Layer 2 of a small transformer language model trained on English Wikipedia (9 layers, counted from 0, width 96). Numbers have three digits each and are written without spaces.
A neuron's activation on a vector x is GELU(weights . x + bias), where the dot is the dot product.

Input weights of the MLP neurons that the questions are about. A number n stands for (n - 500) times 0.0006.
n14 (bias -0.025): 458708500530401400426448407624521517406370555574580400754274401541540593526513360615483286564416617566667398468477234506476350408633517426677651650533462584247564375507530493552544405427332431448794546249595717640449516493646547315496550456446581496551680456390444640415626673578522640391
n21 (bias -0.058): 297338718517473412588561379460303335422536459596425510503420575513612460448450389423808648520510503345517600639654480522346410334677578450611398461665580618624539546554539490613358650484426481473339287566254507630641522523483533514489487586424573536590449661335424758490438285576595607550
n47 (bias -0.074): 618653554448411533466508688484488390406429546565339336403476425411393488461609453484504455372632621523158453471245398420806605376597659743713528573454480449517405396553419412730205396660206242533327547644639632512247639492488504508762531608591607453476516306496255512855531527667462460693
n57 (bias -0.080): 568607267368463500720581382508360550345545480612707387470412446458831672536586692384470450421474474831638504816592597563429408628621437615418566771434304520594721306458324508487628508387367297237373579533476277607321504195708386312513569822693449473567601398449375452508581553558280263434
n78 (bias -0.060): 490660524490554319586582480483599378398526297591438447289554660426457255647554460380386459323428626471500429304516411666527399543348654520444314586387513642639523633306481455524587544333689458394454509731397443455588645211613559679496375569410570661304463480545396420636507464500635456517
n86 (bias -0.072): 530364469428466522496509400453695706442612488454479487322376444444538393562205504139652672331439553306319369819549786496658304576530522685371672691304649354500349588367435614387454504475628565652277707424618415544424782576800704552446355441429811622266319513415496407243454346403495492555
n101 (bias -0.035): 595512472504449259474583542700508645588432596441701573520582322543546642342489325706464614434464439545548526407665572423192438562590441704714630350651395450588105643583365481548515372511254489441279559357545106608507601435548462428414466471646585517703555450633436351496545732666772380574
n102 (bias -0.069): 685718572625662801546372302328496533429429554624654386555504633610516348457496460625691680496517188732458422310395551523622541698634401657599572656443496536291480540595449496442496496543500554653598314597617302687317352343583659359547670618360612474061627464515315446348547441841444431358
n107 (bias -0.012): 538608348488546508437521345259278437443275805643480509342525661770656428447625537496517403546731444496361427487754753798311529537441275600504562549456634451297347566470597452419832275598458576470188564371508454487253645330513529225368704626566425219445398644492435456375598410425566730462
n117 (bias -0.121): 760618416448510505150224653495437342268380464470468663450652580653369380758611291747442629198718283399534701406774458599514567401186683472663378348676467472505467547505756700563411377699314536761530223656509458466696505599456724412445477321575860591400664636685202713482482435650530732576
n144 (bias -0.040): 619557581639435374552487719536420418500589491488478558387366369392449414459399695528473701519377595765297406449431484466379412555513440497542452632483722379517352390368522488410503578516634409311312371610534523550592531494430762386575551493330515434546635542388378348531605595400390646227
n168 (bias -0.096): 553585538627757494517438548531715565398398407445443557314577414571554469518620422562491280512412468542300373462544607593343399345610425357374588598543503416453572561664677418303364485568580506556532561324573689679580485612497551349465664401563558634521481464436575512447643587527659564399
n215 (bias -0.119): 580233675554461432500404358718660456535527426525423770434524515508269488325463496557576536282765357774480258373557408474480339360319381220458260588569315392355307453425406609540671402630630474564360546574421660532474752426524673568525439441504593701547516461608496650590870523384637570641
n216 (bias -0.088): 511526331514762522346519571507592584482252651520514258629380480211289507496480439524682617276281602486421528458304642455424365540478456532454343430468664625620572550699601608522342634348533497485382379486510698571565734381570682664367365488461676427693585389424546375427592429769488511467
n231 (bias -0.088): 581465488432549473482547496350643531422533543650333769424408600404238600607340485559523385390811547559571661698511448378527283659740380289586395415534694236402410504385584482457647511688546467485616493677729255438283347538469418586328752504365594464618304504359517627438422474368500633629
n236 (bias -0.093): 576542341522659281355561552500449509408540538764570301493400292434592418445412433458590408466423565485458530845323476618522412593497437528540488507456569573461635503367569479577420643509581497599480435432512438622424623361602353452595399550463604636597547623559338425542424518729470257441
n241 (bias -0.109): 384273597634640552372470248406673611533649644610364544584402714526613401685448558484409534298894342521773537482708554484398581504483646265454517736410738163823462517406537557374408251545270638340340626546394517478627508555630488613455628687496468581279646425335427532594133533462576631644
n246 (bias -0.035): 517517377512296695434471062591467488320636639430512483624586638578532694595550480378379541614241322468424386581594460574455471415578558532448375618558439488252822318657492512295500711393434657384487680565371390730511320464679612416569492671572717422402277733519697278359544735363444732520
n256 (bias -0.110): 671534521768705362640517364571421616363460698489336534577220419446686616512573746599559587463227530400598433770460664749533632427385450402456423720460385798470500272504587300597374520564525673258535677251649431357458536199387319441371384500569465627426475318391496653429644600443752418369
n258 (bias -0.081): 659599279588500601527417403475402382458337483385566370251578493740570281600560490270536536429511530421522521237627535500372447479553431521657367625484397500434405669392336235518563468607418439547567484461466592602590398447565381620698628534433429261774579314351506531568476406567323468142
n264 (bias -0.117): 329559405496458550587539567427655550496358561315485464520351371661309492396486201368516373602484619648504110572320504428676443610401601462429549533429764534492545538732607686449481549311309335578668339693767386414479507360652650551576466521293442528645264556565521704562637556406298481553
n296 (bias -0.123): 661291661475410518398467602299596653546563295545556654375446605678472288570334390462411606529530541496508479395698433428750594399591529550649507523462753426392649375657472562651403525753547559232576588478666568633459552518500390489405243212507521469446339664387579610573574595386439731374
n309 (bias -0.058): 592682496485639290365512342310477416695485550595595696622621507500382409398479589301816242309662496212348496504417346514436489635489309560430585653557364718566608526485543417469515650690443540577472639358414392531715467455500190245453441476337400448591489489679538478529555379690715511470
n316 (bias -0.051): 789483470504665437668576335521517425553778480329597578431637496404500638232481719440513742508504298632247675423409524617711194475372462553536272434573417419679341386513742370690447467757421654731674448676567471733477484398563496119530524393585657570504462211602414567393556480373544554644
n325 (bias -0.016): 468516645315520302500533309649472351379290519475722442571400560484735524407653613554594343496626533461467596292488582625564448536252294500535437722461356664640370279492569363423378441651516595435261547662576551803321477216541598328596508757614557572584488449337398283592407516780112480500
n326 (bias -0.058): 500365623528430521403437512545496430380476523808676692534631412558669467409427296535605624520458666314381725607394388977607402406496699553420556570637184456593444366488457602571642451317439618471448456488574370341320669528604713299818644628472500348582380367784403375586504388253556410459
n330 (bias -0.104): 568410531692426341468480627541687561444432598563493538367456372537474476604757507519521588759770344390552378503442448557426363370276639642674358582553644566445510708378619423247480686458369548374377497444670454500588445503435569411419562604477601350440456605500476462664484314361535460343
n333 (bias -0.082): 635609541438304468496456167524620623308393626535829516648433383413500611698544515534380536617420268504614515745447385660303516184559612407646647878597457327581450508568545526303372535531508395684455599426485297371426557593420569331451435530554511358642373856646571571617458630554475304488
n336 (bias 0.006): 574613466496621578427803289452582474500568458579471676427345459474659507752376371443207526241676610546470542599475571430651416660577552202561583641383485446391619373593444623474478201789313437526592490646356515346462542449433579564665461307641437457562563327472337472496546561533248555412
n363 (bias -0.175): 557471524355459490500395482367579573598457451551475444562381454632422315560551492428482479462461596665644378575389578529485327551515636577503543522425358568434551528550475374400607456538500576484419447561414607455529401505582437637476437478591432686376513320561657571542615467309432454564
n375 (bias -0.104): 453711541546334471469658451326482700257398592694370624703348561507231380695611475562485453468419463531496545399507686722579691393666621429627543504643493690559422607657517603695450568619370531584489390532576586640426369400463412692356525539440544446392300298322418675531350542432572324486
n382 (bias -0.082): 715448359663452378587326540513381583497414476392636536626436707487428478515562373527526363528565392445566412470336599626414516387621275444581506510396684453513431550647518333322472453675389491506384540579791487373470594290471516623294503633512551395443381491374370518460340571503560557582

Each question shows a token from some text and the vector x that enters the MLP there. A number n stands for (n - 500) times 0.008.

" sp": 445445274645317427532178230370565306558269361442667388514323690562469555519651814542581685630526850608635620289465471423834488672740526178489599095451513300382485719673470415435559694420557499749370445596664571298626476398497444194650448391692454688327536660300536508564505331430694334305
Which neuron fires most, and how strongly? n102, at about 0.65

"ad": 418392248374311366463374542498563295501280391441580412744297509273275515402499715457648634734671831467572650492484536512754435595699407269685573237365563291394558633675481604303582576440539379706205503587509613261769396482463467170583470467738564749307628647572679255648395531528785441291
Which neuron lights up most? n216

" N": 485412144534452413703429347509614251626442486464440344653230345519514596434577756601512611611560896558647675305334616539815549753556552219507466218387541258363581626731461455593538521394489494657239580557447701246686392431364214218561399355714656741463580614382543462594467491410686363302
The two highest activations, in order: n256, n363

" and": 309382186404250409430316448497645325606549378275556570541277546489411705587513664540589646664555843484565737345459595489731667708747678152589487167393603295226610619584462403539601625390566451633386629535521530208704363438524378242676344584650547642296572634393624302751409431447744365275
The two highest activations, in order: n246, n231

" 12": 493376214369363344513443400567675174706266451496524514566395490431607539577470695583661515702677809459545609427685651597739429559863510179567514296325537225342437585687419478463717532298273398681207491576576682311620418441433319259664438465782626669260593643578536460654494382481584476163
The two highest activations, in order: n107, n336

" a": 434432169439205411427374450393529209639373365453527480712344480564348665554539727667628660676505865522533646288553572468857558588693650197682659218422559322335457639675389500457502604492494456736178648505702600264669399405495397233591366502615671696429376509449543479649517371384689293250
The two highest activations, in order: n375, n47

" which": 347353272514312338575269434386686249537499406316637565605305543394411488553490682569524560663530827497589766353485558458817594617759673191640586297439539293234651673534327308462601591421520476650336587504594637256625361385576376205674339468848550719257435718426572454826546421336696384291
Which neuron lights up most? n296

" be": 360514221431263433513286389475621216548455452311658414699309572517579530462544659436600681711529792414523691264540587444745624605731674179594574276440519315233514571594419433461590755401586474640271626576554615211678418469432454161724371523830693762284468653419531261548527437328765378336
Which neuron lights up most? n246

"oc": 495495257678265365491334369353643275522395336446633414683354470372325688496571660688701630646550770429696683372403665464657520683734384262512588057529478240260588724608378550350644527349521449761290482541603557371684293418516416192659441352702543753332628580382623394660528452487807303322
Which neuron fires most, and how strongly? n101, at about 0.36

"-": 545481131347319420447268359424538251660389356403495471598513599465433620588544746669593716723645769517589703334512555525827503630689463195646539171383437235417544587698540369400556584389533441741219516635487653309699447342396511172603274434652703586326602552543487389695362509477762387313
The two highest activations, in order: n117, n316

"|---|---": 389406211593232345491414305336797289628407395449669582541309479399652564419454831432551467603681791611690688385473619425711702693724592143470620186311517450210625629504451509610524551485523440622275546562504545220546558400443395149580546678752567714317547501549626513582433352388685375267
The two highest activations, in order: n57, n336

" m": 451518279536189405527362444259594294545343377382627349553407515611484579581645752593637693541435876538620739311538529408836549671614517207618521251364538255361520578710438486450551574398594433674251546589648573273807436372400427118740247511711572691449517613423568348623507404339642357283
Which neuron fires most, and how strongly? n144, at about 0.33

"ish": 574414182481321348440270377511667192628294455399513462619317521483446600419389725586733685639530783592613578391606465521761509433657541283533451222318578235256531539687421425441714628393531379748096627468535672284642393384545510226653348599746553755448605592521653324681566427487760445345
Which neuron lights up most? n215

"ass": 375572266453364485528246500400609266528380433446677468684414459403338592436589670600625527774527759507713713440407508540754476593611431208525635164382523280318672706609385554421461581429617395687216540538454481324763439466538515082764327378849580844348498592415505313727471470552715308286
Which three neurons fire most, strongest first? n236, n333, n363

"3": 494445167451356435517398396530665242670363443498562531523463425347546521476401728680653579519554787499658723448595598556828470554719539062572591242456479266299682631640380461507640517308473367672174505578574688248662291455597346173706476472842596679371588548580522478621376403501590307263
Which neuron lights up most? n336

"ut": 457297252444450331512183368596531254592323414447459464665512548424371563497555798533700585756480766573595521338461674576773488538890614266627559305429535263303495762701376357371668539287432444579213450442485770469701441443461499156747364376632598722369568683440511448582397428573722447224
Which neuron fires most, and how strongly? n14, at about 0.42

"ity": 261382231429285358596335373475679419676355390333517508547218403405308622545481651580704464750621785508597626513457534495779519745573576238511451301392556271251680670670586490466521602285530349652233569551667624321682366472511390170593389515717564804346600715515679366674557401430759349289
Which neuron fires most, and how strongly? n264, at about 0.88

" P": 471442183382309455671341403394602241584374360524548416628323452556437616552558784615658605506655844453592751382377582487908475633647444251549445029446524207354601571615455420501620526414492497694268516655609646363706317435385336270545488466663656743325527583340637317675478410457733462271
Which three neurons fire most, strongest first? n231, n363, n316

"qu": 460308302531448502612219310455507270481325380353396468691371671467596490474534788548730560589700776515590634367481577493670396704811502267529665149393437338315396667693390486388545583384516389700200476580633591455765393481479521120574432488767542733208584545474604430623341546503780470209
Which neuron fires most, and how strongly? n102, at about 0.71

"es": 378471205394331353475381443395622361601339337477462379624230498392443621424539682614611702594691884541551673397402643464825542642653553313340627255353498327355518684615446573421644654374568400675127573521567550360658479459589467155546368387766516813405540592533586423631450435337826358273
Which neuron fires most, and how strongly? n86, at about 0.74

"us": 276514131480358379453411498361613314701446429405587406775269384399417662362479655507664644638529800520600643422311540542825486660647533191395598143423524293418644580760590515580482563407503543685299580534392567279688490488541516147683448406778523875387577614425505411633448385440773223365
The two highest activations, in order: n236, n216

"ay": 428408139517384313508228332546577277554416453487542417514380459358430570455574798575691536736577784481529667436574477601637493521692611215679591257412630178308614678624426396463721525340556348628134557417539690171673392432442370207715424542747526756407607665507500536735414510503738423356
The two highest activations, in order: n333, n330

"er": 415410229542287406469222402555564354784388486348565404727301589469431730519551647526645530492440804480616660353477619352717553681741382227556636176397536251220605643660471416542541522383592393699225521597527693322702399444405489171622358526764411790318558695583687268618431477524764390294
The two highest activations, in order: n382, n363

"ist": 391330193494278385538229458449627348628306252374593353601567510435341635531485669618691540626676795555640604512453489519650510539584370247445492115377472248135552643719478528412636607386590523759306550505626715334720446458395477192713398524751571706340681602563666301680478398461801447294
Which three neurons fire most, strongest first? n215, n363, n382

"ed": 395408228503314415547232467402702353627383324542522337677363458402391761405497650544620588686520851599517807338421496578678547645732648184614653196362443294340432556725358404443593612481561428715156484617471519283696424438459455156606455488811479647370522697598628363690392504452740403307
Which neuron lights up most? n326

" was": 376396191491234353448283381377634269542455409334553398600350573392471535490566707458566617754562860466546754370460628436642598599767726111614556291424530359191512657593551421427517662356592494654301668671605553252626465505377342201720481550771607679376435736425617311593539432471729312347
Which three neurons fire most, strongest first? n246, n333, n330

"ine": 535418163487372296510429452398613249600301365410388400529461475339458495539516743546751552690507741423494604444519602503807450690631515325588493297404555210383527626732440503530714717298452495700157535472656589237640442325441442227667383453806583892307630552488559270677507591487733450242
Which neuron fires most, and how strongly? n236, at about 0.41

"ot": 362372125426328267529365351400566317631386401447409476782349480247493603358503783443513602604519780493592731438411625468764582661708489152558604268398546315358701649646537575417487478283531339581224544465502716282827458522555516180617459349723620785450515619524610551639485556473752441329
Which neuron lights up most? n216

"uc": 444491197703248427560360471334630326501359472488528410793384538462402629435437629655744525638574781509596584368437605356598537657665335262625600130534494189257607539717448417485650576430569550779260544506524623294672358443507383175725437514686585828165578655464682321594459439392742368245
Which neuron lights up most? n102

"ign": 515369215520488356548269407502634215522251327388429534624449478426467632584486856668752414712626721508508657569562498524668427643686586170572613385354531323228488661757429413421545617320512450679174506369589605258638384465414544177776438367659628737285530531435648509651482554470746489232
The two highest activations, in order: n168, n14

" f": 427387285456236366547236326406539169693304394468501436528369489539548547541511906586594662555507772510559708372616514501794535674733490142605569248498613291381522678779467429419561629410523499653194511557618636254723483436402368176752412553692648658311437579369558448599495443428686403228
The two highest activations, in order: n144, n21

"se": 363444204484311478545341427412769425611398396359540444654360528315343571427496763484780598643561728375656758409473626501838387639676683263553630194339578254300583644652425448441569608322438377677158578584633605372644383368428533227607377452870660802390576479472669368544405388403701387311
Which neuron lights up most? n86

"d": 495461214412382430609373528575551307499319431455488405598462484392371573440510860597596574683636770557663755518496402425779538541705554218576747275348534318359574610741301438459547685414518422721111426547406656292617349322556467187663486462907506721352463625466566385624380453477722323213
Which neuron lights up most? n57

" has": 382451261559224308576345402333617209561445413319590536588252568453430534477524765396529662801573840374625682319494582495645584542705820205643593266451513375233501672528427465438607702353614408690268588587578440217617449452434497199733445519835582671304536646385545383677527444436714310303
Which neuron lights up most? n330

"g": 458424182482320446641329393475596263519370359414480395635593535430248577599483831487664552579528773524528603447511561447751432573756444215609626266392544219322540634715592602499556652332599435724162548549464766339721385386408454228620403381824519785396616522477625413685296387516709391206
Which three neurons fire most, strongest first? n216, n363, n168

" is": 435435154446269274486335365433560284607406402307558428598341590484487471546543732502579665785558862438495680385488575420712508598675735164652574275431544383257538688594476521434606680299603421690237619616601523297627439451426448176772478474802612662370462617411530370636487439418773325310
Which neuron lights up most? n330

"s": 343484243555202403440258489482535424620441411439602362558402518505391597439603658708577570641590845457593699346440552486753502624651524266452634258381442292330493714620397475477604647396616389619244567645474530300725477387498443100679310542775594800380634646508604270654346371441856336214
Which neuron lights up most? n101

" 19": 480450222478304369578355377349588188583389414466522382526451530388522547569485612616680591667727825390591680414555650582747442710830482140636596186566498195328624596643462572537581457380428450623312470610587691252644456351361289234704445435827464659279571602466666284686497294412730451268
The two highest activations, in order: n336, n107

"ical": 388437168423191346425169389389647360580350430303566520569397607382505805482489650603714570611535782643606642398553516427704511554638590252697467208473491292312554651803376485353594630381499393728295588550622603345681389420565431219635499449668575755270551614375724298717547407432780374234
Which neuron lights up most? n246

"ased": 473356310390267343516199346396677325508368342414558476609416540358419530404532715571542574710627786677554593359530594616583492686769580132689609241440459260336469510722447411377682683341480392685137565540578516309707546486533443143669458401726501619327462829564650444702499436574735415273
Which neuron fires most, and how strongly? n333, at about 1.1